Layer 5 of a small transformer language model trained on English Wikipedia (9 layers, counted from 0, width 128). Numbers have three digits each and are written without spaces.
In attention head 3, each number of a token's query is one row of weights dot the token's vector x. The head spreads its attention over the tokens so far by the softmax of query dot key.

Query weights of the head. A number n stands for (n - 500) times 0.00049.
q0: 525500378633655492438450541562487502547427426518586448532513400540635589385500534500607409329497435558567516505505406451443490478450404515444497595517703505576324453654414553420467498510341483537615619422621576664445420565615354477511364544533631585380599428413394320567383475567466572593490564458377444526418534311357522555544620516608570472524592535466347460539493397554545406379625
q1: 528413447522469526460442498474450457540416563598608500643451478438546594571461473397516519518573481424515540531527460425525388506523607414662552585506542489565436682502500552416388621532538380500490453506589555575378351527477468466532519421423508534502523522500412400619489534433345535545532628449398496594309603411450462532446502434408604609528580472596450393384415452357514430487498
q2: 468546494577423631572644572503482503418538613533444536236453658619392512386427492598445302569572544623454542464681563425551525434316342485370509506494443428460506415639366410672424444543503377654536547500379443314730540437680375401628373653497440538552421483580466570419287600409561381368523338583639488450586371583609417333483547530418347345594363450483488554619556622667528509423603
q3: 440420574570412485465359492568602423578643378497325605522471343446675299481448434366645480600671375478604408395560485526536517382483451497627468517455643629684424553406537442488471589494573416506673566460508478562417373403588362600558550298416558480554541644489536531424449578511443442398353503699335411607508647362478385517365316547513488551557660414530414371459538692309673466492418
q4: 522440389593330512512373540498456329455524396621485495555386614505432482469554584440490386448597469625490470490424580545521435507574505332567551418454453362482382525566449305670485500526593472467571459531423583522435377487356391609482395371418549505606428594462493453346544649550632549495502475507515371421490701545564488388535562532453423532500452439587566571500666540456447390702569
q5: 411597597669632656367594624571398558489641410479677529480572606563514488419455508461395307491497517516480387395648435518570542509460472457353468397418519373281654384673529466642575455528574520641519488643514641444736670515433355503451456414509425486569279522503398578284604576362449392470668424421535459386574476531613494381433593470382364382590404506358570630412627388522418423463445
q6: 488488482299829582439263576602481515627472587519665719558683576546545477355584423518481324710474478462408612390604298573551470207476450544388406531623497387610476454449426602669575373485622445636380435525369615577436569339487596694477356563510552583324524438570497500379516530461698472334430553375428431390632653299458537476590380335543545581503532413446484454554503542587500408400595
q7: 492452204541434418687403456442615434421451361676289384575363516320586526645551539292647516529512468512389893693572759438358430540516478472603455392592496417655342628547524560319253647540624413267561415621554733654337487590654439532255368665593795601504810497599737566732304535610703619352384484599570443615428534579378472595492351695628372532508747257738667362632356465661492675504692
q8: 440480530614464659397726348442412490494630396483630673409340585589374337584506475662441397428579536535477349581545373507775593696644586530461266487490457604389487444568659409257610488477408315328440657378596682305428489527599511341312570480515571596351500545412207701408528442318399352744559359409534436534398730546545474611426645449531674447604469517490396487395401465450569454461472
q9: 692432396617579470493504500541515678440290338620308552564525331289525519511465500386444529478678690579578295342807403441183225418486586424205355486632731599432448554461396450504460652639493419302579337291618549452343557574508508421300500533630477726705497418521404488656462447274473533477471555358430613441372561372391450436779534707574330410531567500329434507309576581531497610351493
q10: 472308476453396472522635651387447710563334561522509406545635391421500654494601351597487528450613634465515510472715519547434606609509377583594531467449563419516588689586558708537439561470563461602538648643568297626608571544620218695546426494396500415597474425521599556484416428533436481523397472530562281494403433563449440605269512519509553420402351675699522491500738506470485651707334
q11: 563527508872301468390517514480636492615449570823286443364646500590423213250302591353500405528764598677457700424475341658638443465434594754475599414734401357163553658649469450478488493683613384373437397606530407496488546288462665484542477375474368559547386533508624551378304593296338380633395476500460428504648575492450259364508268480687435417627463354538588264649583473717788609365334
q12: 440599480329732537538299515606655484406643497452420330604580416474297535403295605456521271582353368475497624304462524279384427389363486500352520480516644659476528401526378398391723558513395506455418803493459445466710682500641301365436340493768515543566548503464419679510542513552517507556588527383436774601467479617380386464535415548568303543497672457449567500595494426621531360224551
q13: 485219310668322523356591596473481489625307445602401785511511458440441540570518471612449338508578376410315293715437555319522623589604345496596621590243475444555392479357684648764617669526478268555518451763529588636782663686504504684279475477393388455504641538655419524364695393636346462591563694696469447355318425548264667363380454450563535213539453451580371400650641515618518611581507
q14: 626452669568431704298640530797579586331559631531600561384478541412478456504192645387550356424332662398507458564391408398377368781471432626685489493434416551319645552547762512597403419540420420431570489485244431614223539722677377305220543470634390353419454438562417504724688399475383519558500560558699612658259469391413420500371563678476705467535438593360422424677461367560507660685415
q15: 389360390568524197500438412527380400518459454584552678638389379416331508464364550436646496470588445578471393368551592504551543219398572407500396408793661653577376708338230410484504439471438667645409418437297620355504578430476603452524511527581521386235425407602424596481480486681578436457588369263669381658511341299667460573217405489341405415342631823522664616277379486692504536562274
q16: 372569589502450494549509511485390379480619611589546521377550491647530388571411434480528419502530377416514478438522496444459524492508520443535489583512416363578408500537531511381364492512475451576518454515460545500480390616567417398415532485466548510591516502520445310391432639437507593397467551584515443542484439467615440418534599494422554490573576481494576428462602504565631381428552
q17: 392554435379682315440436479411500495555571405330601526622556481516493538601593457612551631478548484491652464605470522440539475537542614524595465530477421505566484561411697587474636476368380638383518498572572502614327455506398510542377466469633480505484419549493456340493592463612502593584428673505500517424502456461466606583480449435537592603438556545595524385581428450429469509530563
q18: 485435358509455711529464482558480380460395457538498547549411538448504449538502488367435424605484453566402531374552446589462494534515603404555526565547623434520440622631405440369404562547494349519537382478502506677473376521470570498477605453464506485545571509485564467558376542566356531584449566543403412597273536367528498509565535562500567561523541452586408502434481494512572455460481
q19: 492480520424568605461479425549477464405412383366568459537465403500607711451587519393562572479377334443426353548322469641498538512544562447378495455379438500349402591568525386355585489534493490532436447351553546574404418710333655540500563441623472388423457517451476432456658498454471558589643609402399465462478581495559505380536602518488613562507583555454412507289531432374467429588448
q20: 644438438427486627612402420420440485521359490510328414659360430460558537564530449500604637372583293420463642687409577727503521561650625534652744618475398586565476581461494526265453574414506594485400475568527534664432208536388597503410575564606679581500725437521488658698414512457474623575500689479570688592448552567485635488626503574549519749582594316509494390402353406423459586659435
q21: 568565406505524475705530385355466367401398384613403376614383621623361422517470458391457531375570580627500723611597560577413453416684529454505612486629426505399479548585394377582354420361562555514486412512402495542505408454531542495399486572373520461449533451519388529552379441476576613515534473541608517589524381531424557505535592473446400439479533383465544555502514462500410548562532
q22: 350482579481758409472676598547547518643414685554356537422625637339530490470538544465427482676437634398434392326795364409423391395542493601461568415497576581459585603340585574600469600485349342521390227460547455557468635358665615628467500650453390433445479403659719444575510548610526587291437577503543491509539333278324437572524419497494591543425519442355488644456550548500486488443526
q23: 359548773500707572437429532665412636675616584520780608305539670560491582587531598518543545609507401463513397311490367566631491680415451445381448494405761396410503464565622646560571550740456531531488500516741538335666439371514438532627386484574497573503426462434582514352744541419544464358563487219331381471522655557594393437661488533434467599506520404261481528510617450452552396412442
q24: 650453399373611462517482388685545621355357670521459465390391656651536634474418448652602591430528426519664511559368409608586376517487427708421231534500471360316636516444446604574612519386530447546506428432526500563328536315540144544167497427333588574250454489606463614472665407540532410411376329427503480410446432520444223730526561549491598310452504565411161473334585457496378497394603
q25: 306548446529394441344466627616523581264594709527377414341668638481563548431484481633507455374480622497532299470517433427642375532468577477503565445375402722766451479516439452461571512443602554589338633439519421427487742517644621519666438513475461374339385429560481346497415326509425454473363507341553311362455547430535366459206613387455669419552476779553507465296388604364307525576537
q26: 730435396540460342591572437470473636542526568582625544513444380520462335446386409381425251527561510403432500617765419537596355655623610507409401471604518610428306616510474451565487464319555616458630510536320490645616531600559563415409424678561467667382595395616497479567299458346720300735552344536557490657568617403664688406322481719549483352494503490525507407617642423670755445420538
q27: 465437545235546504333463461333726408521185360701518536306447306462579489696510416544386571500460658604239445432426478355572582608521523543361536458416634580621352530401651650485443465455444324338644461394439459496438496551691421465334469345519507398651408497227379561533489262548537375533510650417446443486455578500445344635486390359763482150557496518456635552522507346618225580268483
q28: 587598440481587604395437472811723661706508638680614438582739342462533468382515576315402511554597425615515194573643430527552442519366561511604690617440627389437392394599692444781580535642466655715529401383525493800567460395331435383423478415545276719632289500381415263411612592463480496317388439578638595381489528478456589303493611279454492288511453197661664341377547691492618682667410
q29: 480507449727712549434479453462459425331650280454623462517663566372477609404372676376324452374490659458523553631496546587543588647333301698514466578409622547500581430586432543533640571634567513533465561463353497420638500467428329388667500591459541517416412548650343430636673593430375383407282345430645575714604586473739570507234442312491577541657662657441497490354461791467658590300406
q30: 587594488479581285542444530530412524604632762607517597751574697533316324468603488453368475390492463594451428467431564466472456581609540665766661737447451383521751319696660827513426831261975681319519471660393399691406431533592729537465401521644710619553500579714448384483369392500496563669520562476563343830549720484476622496420761774592318669512466455560542436454627776456324488690524
q31: 491506460579469614570386395430648611566450639272547519409453608586615440482473610366503528446465549299491561437526426532421611622387507466414512454353493329506473535542506539602391375439436591497415706571593278401523448681487490373705365770456342389336551393649375389484667615524402254301567575518582394459531598558600442344518600599353548634356535444512563731601497397530603390488402

Each question shows a short text with each token's key, already scaled and adjusted for position as the last token sees it. A number n stands for (n - 500) times 0.011.

Then comes the last token's vector x. A number n stands for (n - 500) times 0.011.

0 ",": 518499495497483471502498402610521572495418429473492510508505481452541789454522529554479445441496
1 " visited": 496515473517428469558461429611517510483468436467531556448437424411545685452451483525495400460493
2 " the": 509480481442462404454475387571473568541430460516496561423566423389505679422509488533474495461472
3 " Island": 508474523484467508532431465599534519497479379462510534443507485393530651389454461480485426473561
4 ".": 499500497497483520504490405601550602494391466483498489489490458457512769448500507557475450427497
5 " ": 490480480489460501499430373618501568462405551496507476476485466477510654445437488494534471437546
6 "Subsequent": 488466571436452492520427384612499536502500492507531452472491425409496686418456501489508413498500
7 "ly": 488517534453446475522409421567449492512523587571463473468503463416502736468455479517489430488517
x: 467505536341518274442510492673470573458646459573526514480598438595652596616708556503480478541630525491467449478568533539527608528580335362564500464512456544571460484531555511529503582624460551457693286562600418455551540422488557618445436442481567677794467373487424539539497533488530555532608562475631630544444555556423444468460529477598509370465549472314443390361630521605552481482583
Which token does the last token look at most, and with what share of its attention? 1 " visited", with about 50%

0 " Val": 503490502502488488505509412648534571508413412441513514484489477434523864416510519572476444425538
1 "en": 529508509534515480505475554576523554532379458449505572426485489435542667370493447479428413383626
2 "cia": 495505495485486504508438349656564492524343385466472504512560565458448618498485442537486427475606
3 " and": 516479470454462437520475265618546564521322415444522510500528453447558630457518509465469493429529
4 " J": 491493504450465527452431357607518552439363437494557464494523511478536571412505455410395466441596
5 "er": 492456574531499510499490542593587579434311453488453484468505452476427549385466490444478531417649
6 "ez": 486476538501461506527427395630564541492356491475518489490507516454475607430523477458426419449658
7 ".": 498511517518473519517467373642627578499330411446508493503483446446483729431523493551479455418505
x: 538536504405499492648662706532522645672498471546461524406539445525574497579871400483531495496537499474390657446491465430568429446472536454565366509574521504573459426595560632523560535658489498694517459382558522602538396354363594368384423460638478583472484385446463509457562414498566430698547543491563496599392489490473454435450388522523507413491538491477514538489625651551489582478502
Which token does the last token look at most, and with what share of its attention? 0 " Val", with about 70%

0 " final": 499509495490485483517498420606513544514440436464512510491505493440536767444515518552481439457491
1 " ": 500506484453497500533432407657497558507491502488491524532531566466499559445476474518480468434502
2 "rid": 491486504512464490581454375603464552523479493480489531451464504433485624462443440523510448502496
3 "ers": 512486489452453523570444407561516541517466447477493531483528526426514621433448444527498433453531
4 "'": 525467503475457474511467370589481607525407432462498502487491474436530562409491493486501458499468
5 " championship": 500427524459447515515458471589499520516398463458524485482517490404529649436472447503558443504497
6 " ": 490488492453468509524432400634486581509455503491504485488483521451482551407512447542509482449487
7 "standing": 494496557475458530550482407589490485573470462448488447476490455382505607453456429506537468508471
x: 545462594567537545452499689577626693570623417657398531577485444525540489583682515387462611552454436551552489466499506491492424502237466223471451485402553568524539594373532511497678485683488510439651332487575445591494486573622548424605464527634495653696582587417496593404509459554455537486596523405404568494447452552620339409483530471576523469446435516546489457525423670459312542369478
Which token does the last token look at most? 7 "standing"

0 " ": 506488505498494496497492382649520587497416409462500498503492490455530848440520527573474439411501
1 "2": 510526509444463517523467369619496522502470423423515491490549524394426767443516523348540424454464
2 "0": 507511483451495514515448349655452548499549424550488518488533538421459761499532512421508361508431
3 "1": 436436489421478480537457497522523540466489468537627538414536457457343763430462541546497674525455
4 "2": 504454532418470449470538502480422533554452658448505527425571466367335755378562527533513442485502
5 " season": 516426541453440530529423479556497549591487507441479479450514525325549706370475420526518382475461
6 ",": 537467480366461410469473403585495640528421552481446426413533479331509691449509500515457447441479
7 " M": 517530530465452574459436397608458603434414468523509465511502458389492646395535505418391421460553
x: 405450665535552544586676565393567709600592441444452342518504516542433476483780635529533414536517575561512384270533471500483412434447564380570446591377407550537430622470389592280589488616577453482463480513466496588389502399585469594503512598431539536566512239465429542451486564534487500531463428447443406628539458533523277452473439506499462517484466465427529394688722488490521507483454
Which token does the last token look at most, and with what share of its attention? 0 " ", with about 80%

0 " Ridge": 503504499494490494506496423610520541506426430467504507489503490454516748443512518535476445452504
1 " High": 493501501497481499505492423611528530495426431468506525471498479446528739439506515541482445456518
2 " School": 498491491479477517525457433598522501518419427432456502480547531445515656421498446495475425488504
3 " from": 519484507550448498541467406551532491493443434491460509439457415396508639469545439517456463452498
4 " P": 483457526478473522478460460588525525439430459531504490449508492404493604416537493486415476467559
5 "ine": 499451564465475475520475475577553565498413395457519490477513480444443595483483461415457468449532
6 "top": 489471563502462513542439460606526527492455428507527445489500491437482586448501458512468410464559
7 "-": 513512513510475510551444440572523591506398390452505458503486472471497520399517503517463449449507
x: 557525495566495513536515640249474649426462543463520576297578579440456501615627596524509544536484668614456435532553494452462451463491606350505289505430442564534525331534525466294510535735455556624561467518527498400591452357407519263551463608486539505705383584454525527485506441405594520537604509554331475513580597469491519464588530478431457365406420469469438604476696583454485534444489
Which token does the last token look at most? 1 " High"

0 "cle": 503493504501492488504500433592525559507436436465500500498494491459521765452512527544476449450500
1 " and": 510504482480461450535474367574539568505402441468483518507518477455528603452492489479490474427528
2 " four": 511490509437460493485455375594528529499498433537461553447546454430491594421490512470510479474554
3 " other": 522453510448456457493471378590497537531480450543503554455520461445511626416470528505474481463511
4 " site": 515458528483458494537453470603498526516470423452506506479491490437534612420451438490489416479480
5 "s": 488509485491454501542442459576489535506484433437530499482500486418503605451465455526471396436486
6 " closed": 495476546516472510518455451608485529527471445450526461488483461395512618392467453527512444486476
7 ",": 527504482369470446482477420571474573538444494473496456446513474382515628461510495476486472453511
x: 392442500591584584493564647566510729547518486585544510523580405469496543518749496500497555539444530481406464448631391428466472478484553231436512475471418617547520522493541469483706466553478476620552506599521442527591537381559796463445463422451449718744415436550489415532567569445504493432580563483550591725472518573536459463523482434452484477455490624453501506533754569584505568433497
Which token does the last token look at most? 6 " closed"

0 ",": 518499495497483470502498400612521574495417428472491510508506481452542795453522530555478444440496
1 " man": 497532479475473490542456512569526536452403410422541536441442459428579608373463473484488459436549
2 "gro": 495478489501468470529453455669485526528399467501482539441460470446532603423417461480487462448538
3 "ve": 493482506490455483501434414638452563507441469455485502454507439424542582440416467433493432435516
4 " plant": 531465561499464515491461496585489560454396395411486510477504461409554608427453427448527413456468
5 "s": 466485521518454523532410456593487538479419413487504490461490444419534641444431441513475415441503
6 " and": 500494497462473449502450332570526579533401423497486474472503405417538647420462504457509494432486
7 " the": 495496581418492430452451382556497598545418466507460433499494408371473636435510486531445485466522
x: 486570594481549463485629585487456644515462496523500615490594485530409521429908503503624481485486494416515455532452491430558517444443466422414530421498479522574471536509453545484517482575512438550767608549539477529489503451474817429509439516475413557835476356493403487441603470449475462562446458489384527432417478525514559412482586582447505492646531464425500528402660458492631477404469
Which two tokens does the last token look at most, in order? 4 " plant", 5 "s"

0 " He": 504494499499483482498502399607535563501430425461503504493505485441533807439522538552470436430514
1 " had": 521523445509436516487462400552567578519410437424483532427497412372526622438481505503514450420558
2 " been": 511491476500445482506453366600499550517464417433474526487500457376507678432473491523532465428564
3 " contract": 501463523507450500536440464600489530554452423448475552451473444371568645385450448480519411476510
4 "ed": 482479485507447489520424447631449526584514454463539515468490459387511652450425455473518445461485
5 " to": 508487494545434494531439433595530527541455438451506502487473417404559720415467486515526472418537
6 " continue": 486466532553442502522428398596541518501498474465534454465479422370555670384448466519511476463527
7 " in": 507484558575460511557441383577543529502404463513506433488485377386527682435499466534507484439543
x: 507332650621511408554498728509433673465488420476568561480586483562392525741782523384527610579566449489485572498577570274453454389453499388600484382441574487458520531427410522468499588615522470555593494430425550518581606457476641570531516579501518555690500430451619525555517598550507461601489494430405532528270498476482374472565455512457549356556561606412485449481611548540513565614460
Which two tokens does the last token look at most, in order? 6 " continue", 0 " He"

0 "ib": 507488509497489490507497402620535563501415425453504498501499481451527813440517534539460428437508
1 "ling": 474507509526436510529435417611584527523395397460498541470493464439473594417441464470488404440541
2 "s": 526490494496471493530416380598494531499413394455481489515508510442479604408466455522456388426523
3 " to": 502485509541432466533459374598547564491438384463481511480446429448554649418495468514480464409539
4 " finish": 536452540570451503547446394573517558527480417463502505490471461369540672390437427527507457473522
5 " first": 512474505485435508525426401618503542513448413450561489482490488381557691414475472522539465482507
6 " and": 484485472442474465550449336576517577567442430485498484458509485420573614406504464505495461397523
7 " second": 450497538488438539506414386614514526510440425501493425498482474423571633399445493501507450505533
x: 568550453457572426591473662548575699467630547397480571559508372517557526651628605423467576420480474634316320403386402526583413418415444474577438475531451558554492599525565554530504498720523476457709482478524459443461502442459620483532431566589572602769545389432501483324533503482499510479530551403341668457475449481610451566447502568626557451502501442500529555621707577509439689426433
Which token does the last token look at most? 5 " first"

0 "p": 504493502497495493506500427594524554504435438467501500499504496458520747457516521536468448444509
1 "ally": 497493497494450468525440418582527536530462432464490516492496512471495638441448472503492441457522
2 ".": 499490508487480499501482422589522575513410448477518493498498481466519703443500491538483454431502
3 " As": 484439519497446469493460389556494555536445497481540518460509447453559648495443491511518497497538
4 " of": 503451545552430507536477470544488521531454433502502495437465367407502685488485453503499486482503
5 " the": 495460544437477437474470414551488572534453430506516471464515442404493641449505480530434467477474
6 " ": 497494490486482510501428436594527568457491412488486487509493515466502547423489474518440455438562
7 "2": 519483527454474563532463472564520529457528389475499479540489487429464610439527513415490450460546
x: 305665443526479442411573568372536554548437475593451579521381443490410451545719582569529498555463538605424379299495430358491499449413510575603462384414537500537515565310486576381432372729627494477407482462626534413540586396497571493535505546604519481523509412372452506461533543528495411375495538448367392496491501549347473272481603553522389337436483502432425548559626538664413528510525
Which token does the last token look at most, and with what share of its attention? 4 " of", with about 50%

0 " at": 497503495505482487511497422585523537506448433475507510488489472450525723460504511544477448446509
1 "-": 509510480504450494523448427560465577510465440483513541466479447448485587416492484471479442442531
2 "ris": 479476534512460495548459410584455538518456439503494529496484478469510577464448482486468457449540
3 "k": 506494497466468510533441378579452542516462466524485503489507510463494565448460469489464429471537
4 " youth": 537452510485456503496457479536496510525413428446511522465502484437525604395475468482529466456481
5 " throughout": 518471522544460484527456447567522524507454441457524495468473443416528665420490480528509454466502
6 " the": 492475555434483447490479403563496553527444452516515461475502470404494623439531493544453486468482
7 " nation": 482486567487466508541466481573530490514444440482501421497478449435545608415510490489456454464527
x: 439470655607541528480615658413565573708536574392437531548622480545533424542721475394420563570567573579530367387588527522433447550290422456534419572499442595593404472387546529602557430675495517644635457458571572386549618436469538492488516525547503733617599340414541503613523479504531581459533407401442493471385460459563428457496509480691504383473645539485517514462702538611505632343516
Which two tokens does the last token look at most, in order? 5 " throughout", 0 " at"

0 ".": 509493499493493499507501434583518558503437444485494503494498490461520733466512516546475460453492
1 " The": 500507486469462436473453407555498571521440454494485549454542450443502617461498506530475448481471
2 " red": 511481489467451520513490480597483519491460433431487536454487452478483612426456506504475448458531
3 " brick": 509486505456478514517452508575516506470469418441515517452544481433496604438443489479515402495525
4 " church": 502476544464482501526462477579510523454434418421526516448506503423558598437489481525513447515487
5 " is": 465490519500472508508464415608477532505488458457469483481503438416499596487461499511513514442522
6 " a": 489485536469473494483460451582492553491470467475463476485502418415483637450460490535514495438523
7 " ": 510504514491484528530458497638477544474480475499489493504491465467513561457455490497491451434548
x: 483558552695471561524538600528498707573387505549514646532358435476478407591566463442539505497538508516510411339589450432489527510513401493477387403410562380596425420444512515169451459646569456429555391470496543475579486271390463490520509563525362639528401504499496536474613552434501476582459535354391483450489540592422571361544495548537534312519474365416454380559740599519505480359465
Which token does the last token look at most? 6 " a"

0 ".": 511492499492491498508501420600521570503425433482493503493497488454524780459515519555471452444491
1 " He": 489498491460431464461477370529528553463464492467509529452546479425546633460473562485469400454536
2 " finished": 502494482526456482521467425574520519562499428440475534458476475350530680435474469523512445454534
3 " eleven": 518486513432449505507444388599471524529495424497487528469528453410540669420481474455543496473514
4 "th": 506468523464459537573454360577473527560500470514503494469498468437575647414438466521490477484508
5 " in": 491452512569456523549452401559502498570433420454485492474463443389562653435468476539522516475520
6 " the": 482468543391488459457488382562471548581451426537502464463511455379516656473531479512455519461487
7 " final": 473480549482457534537435443590476481564498451481507435495485454378535656416493491499467437507520
x: 458444469606584470489597564490631554527610515565474601515565431514524467593659550371439535502609412571488344419537507518407434478346503403433445477456472627600498543431376609548532536604494447500683494421468532385470419480498640495586513556532580692721597384449546528366603379530443404434634463370327644551406458540489369495509409455691600451456504630554468529591659536621452674394456
Which token does the last token look at most? 2 " finished"

0 "ara": 502496500493488484501501396633521560496410420459502504504509498458526797448513530549465435431503
1 " and": 514499476473455444532467324600538564517369413433480524524535468455542649456495500476489494424516
2 " about": 499488480535423495528421455573510516509458406496532553424440413405537656426450437528506474407537
3 " ": 485477504470459496511412416633473573468430428502521508488478469457534613406453460488486466397517
4 "2": 475464555458453547555438439572485514480474345500493516479483434405487686415501512391524451444488
5 "5": 489429577431468511565449397542491533525481395618458482468495440400465677409528485454539410474503
6 " km": 509454549502473512576456433572547523551463420530485434460463505426531654337444485521429410491460
7 " from": 484499511561458498527418395580490562540378379436495492484483423397520651430507479524464477429497
x: 403370617560541453600586567498484664530491480487550489504596469447502492679799473422558603562447549541587539506485411376462529403479504510493484353523508590456445450510528471475612436621394507519591540464592540497604542408519700486593633628487535580858374462554531391504479578480554549633443504484339638512319476538468476531446503471421548424472580521414449400540682444480400491553481
Which token does the last token look at most, and with what share of its attention? 2 " about", with about 20%

0 ",": 517499495497484472502499405606520570495421432474492510508505482454540778456521528552479447443497
1 " narrow": 485511483491443516527453422621488506487445437466504557450476467418515650399438484470511418472506
2 " can": 529505526498476525546448417625504546476453427440506499458494512456549599473459443508479450426565
3 "al": 520471534464450498536452415621464557553488443468470527462523447445495645442440443461487442453520
4 "s": 489469480476452519555424440595493539519457421479522497485515471429513629417425466495472437428514
5 " and": 487491470456469458519445337562521571549422421509504487478505442448561627424466498472505485426497
6 " water": 485448558486458519516445486597497503509442416470531445491484444449484601402422433472496436442515
7 "way": 481493530485454526556439479598459550536458433462476449497495472414532596420445451450475412436495
x: 473485553616552579466416572525512623659542447643482469467632543509456554623726529372585699614442531528526430304476501465441485551440464297458479550507445601522531527316519450479471421633459482486725330531454601555475447545558551430615441572575457814765431465466406536486560460518546516629545461468457581478431441545563493457552616380508512405474541546553514558618624627450477590399485
Which token does the last token look at most? 1 " narrow"

0 " area": 501497496493482484512499416622510554513429421452503505490504485434536822445512520547474429440489
1 ".": 508490498487481506505496407627518591503398460499503504498503474457521792468500513559469445417491
2 "\n": 501500508493468554530482405623521603498438478508477535484517463415481714450491493538487457386522
3 "\n": 510490520497480547522469427648528593492421458486491512488506467432496731474495503544498474392505
4 "==": 493447528483459489512462402648515570493422446515497495442495381401499645495468470518483446412502
5 " History": 506481542478479484579432491628515482464567401437529489477522437445495763452440500540504443485460
6 " ==": 502504521458506527501500533580490604497453507503476471487527497446433834435522546585455541438472
7 "\n": 506500540460490583482460447576499589520434469482499464511526433408487754402520464563515481403489
x: 500456537418575565583635546607464545566556455512379580387527481518481541498851501526424448506511553484373425545626531412534479486451416595595317458543577493414417606399531462355532519677539514700598437444539507617424472346441442332465392433537595631615499426486471420396669493503663476555429554424610461620427509543543448409513501533424579397475502385365441409504671526483489557530487
Which token does the last token look at most, and with what share of its attention? 5 " History", with about 70%

0 " ": 505491504498496497498494412612515565497437432471500499502494492466523761455515520555480454434501
1 "1": 519498492448476525529457376614483506488494455427516492482519494444451676450510506410492450459478
2 "9": 514502495431506509518454390605479553419522454570512522479545532450429673498531467471488432517476
3 "9": 473482495432489503534470479559512556423458412543565512461517502468402719491516500493489620524485
4 "4": 473459510429474449471541520476480517554428616413500516443550474424406693418536533525502498485492
5 ".": 506500522462479512501483391598557573528430513468465482487497459440500709431496501564468440451504
6 "\n": 486484519484483574502471418591539592493453461503535492507509471426484692435501502528477448416522
7 "\n": 486496519492494565503460440620531583492434456496499490517505472443496707460506500541499476408508
x: 474477552520555529612687584567475664595559446499408602445510460559528542565827478504514456484534621439343469483622463396498491548437394648629264455553591494439378594440473516405530536619493462642584453452531493665462458355463467357402389422562526649570489455464382472455688473478606451559454559436562565527364503505522456415457468588442546364435571402435474523453737509495466605506496
Which token does the last token look at most? 7 "\n"

0 " was": 502499493503484482502497421591520565500448431458496504503495482446524740459508527555485455436510
1 " built": 491504501500458498534452442620468514507495446447503510474479484399519638448453459495522422477492
2 " by": 500489516545455518531460429603496505519445436484496527492450434388524684448480480511504457453497
3 " the": 511455515440473451471488403576492532525423461504501546422534422395489659447526501530454480470490
4 " Dutch": 518441535417458503470461452563517498490440403488527521456535478421493641409505528482430479489532
5 " in": 499450538564464516538467448578528509487409425497490495453468435390545606443508472539492486454555
6 " ": 498496533494495511512454440622502529483484432534501482477476487451488585439509474517407432419492
7 "1": 529502568465504520537474468578508487447517417517499464489473475434459610486542509444398463460430
x: 320515473624446447433618458550429625482528388547538655458468518457461402617854493546480545607510569595659407416537460468479459516385429495620342509440514595530443576397424538499511457700552469500461420463595601484545543442462657485442486567666523557426439407432459465635500455365518444458364555279515375552546543459419427469473533557424575334547390543432507486459518575589610520528496
Which token does the last token look at most? 2 " by"

0 " in": 507502495501478483515497407599524551502433424476503506493484473448527766454515516550479447438507
1 " the": 492511474447474418469493364583487559542437438521485540458562476419502657466519496516438470454488
2 " ": 511500498472500508497425411626523561462500434492501509515508534470503566437483491495441460424576
3 "3": 475487528421467547523455441569506529457531412481529528482537495420464648442528497390497455449555
4 "A": 467449542442468504543451380577489569537502509589504504447507539410459588455534498556453469486542
5 " title": 495464534458441485543465458609507486539441433476545484481500518417532627417505462533484408483510
6 " game": 504474523472439511529436441584497528526438443465515474495495513388557608427495427512506424480502
7 " and": 501497478450478461518467343580528583529433470494494487465496479417545582436499500463468455416509
x: 510552530541530491569642608557465658513464596558546537490576444491498580637818437472538583581498586534552440458573483413553585432477454406490506559455542519445518534562457541503597490662580549641623406585486431472596453411528845412543499473446456751618552423487501501441555553458422549612566541406486673674394447516377446435481538396400469477474466522418444505503734522486517547509516
Which two tokens does the last token look at most, in order? 3 "3", 6 " game"

0 " the": 501502494495487473496494419578509560512445434484497508492512482463516711460520518551474463456494
1 " visit": 499509485492471480554442443572496510518489424447500538449482469433548574428470467505485415492524
2 "ing": 516486489482449471509439430556484520534486432483498538475512474431522609425438477503515468479523
3 " school": 510474516451457492505473451541489513490407422469499537446529502422547619416484458499507454489507
4 " won": 508471533546476515526475416556492504532485458441515515458472473369527612447493460564519459489523
5 " in": 499451523518463499529474409547520528535479467489499498462488418381506645451495468513518488460523
6 " a": 485485534440469484476477398555500531535491476497502471479500443391461653455491487503463509447525
7 " game": 491489547480454522524456470566495523524481454470511455502494478400535623437480458479490427480521
x: 449391462548543565522543696377579777574520472552430506479622514583458468604632547440448523564482396491581326301513477460481459541359382463343361491564473624614483526402473494557516615760398510533733432568407514496509487386432581586673491516612504599624591410446532512378485482520428479452557489455434622555365530451502392361547391530523512347477579494535522549566604553632453518387549
Which token does the last token look at most, and with what share of its attention? 5 " in", with about 50%

0 "to": 503495504498489490510492417605516558503442420471506504495494500456524747452508522545469440441507
1 "3": 498500510484466511557451429577528553511419385455523514499501503461482620399490476474533437442495
2 " regulation": 493490504495458498542437458572504532531459415421502543460494480412503592399487439510523401471474
3 "s": 509500466478459491543446446579471561522439431473523493507487522414469594428459477545481444434452
4 " for": 525463533539446485533471418545510568514468424469485512466467424386475633409480462531501461438505
5 " the": 501454551428478452491480383560499573531430443496524481463510452397489642420541485547471479457512
6 " ": 493486490473480513507420416604518556470487424478502479509490523460492554406506487527452442429566
7 "2": 519483526442471560544460450565530524460528399457509474530489494423458630431542528411501437460534
x: 307677402545430422436577602349542622489437491595448557519392483482424442556772602541531536564470558578438365300489463369512511474401515526577462400447530505547488608341492570422457369716637497463429475477592536441529550419517577475533494552588509464502515404410441526474513561504522413382483512419351399523488512519332427237499562602507401344422524554474429526563567568657380523529475
Which token does the last token look at most? 5 " the"

0 "8": 508489496486491493499501403609506562500427422478496493500507485452506826445527536549475447450483
1 "0": 536518464404483484503480378537507549551437504539505524425568451465388701421547546488435518550462
2 "0": 504481482405485483497487454527463536535452543517528561393551453444387692405524556502420481551415
3 " on": 500447516524467492538469443515512482525395418471519579403441445393519661409533443549419433467506
4 "ward": 509453508448445500544450438603501540514493404485496516449492460421511636377439448451457441452531
5 "s": 485475503484458498542461464577457566507441465455486474468494484382463627358464437505414459422484
6 ",": 526476468370467416461474373574502604508436492462468447446528475382513647455490500492470453448487
7 " a": 515509547464461469460432423617478574491430503501465448499483431384476637429452514545487483438555
x: 485530517516545544592609564425519620569455546551569616669482348549465516532819561475440499603487515435596289545522560414482408371429626435452445323615484453601452533555482523439370483615600546509631545645467511516500466444558582353437473434547397615746474261527519481446582531442466367555578556524365480524447525500528462479504513502530541491591434391427347398530672498523497538454483
Which token does the last token look at most? 0 "8"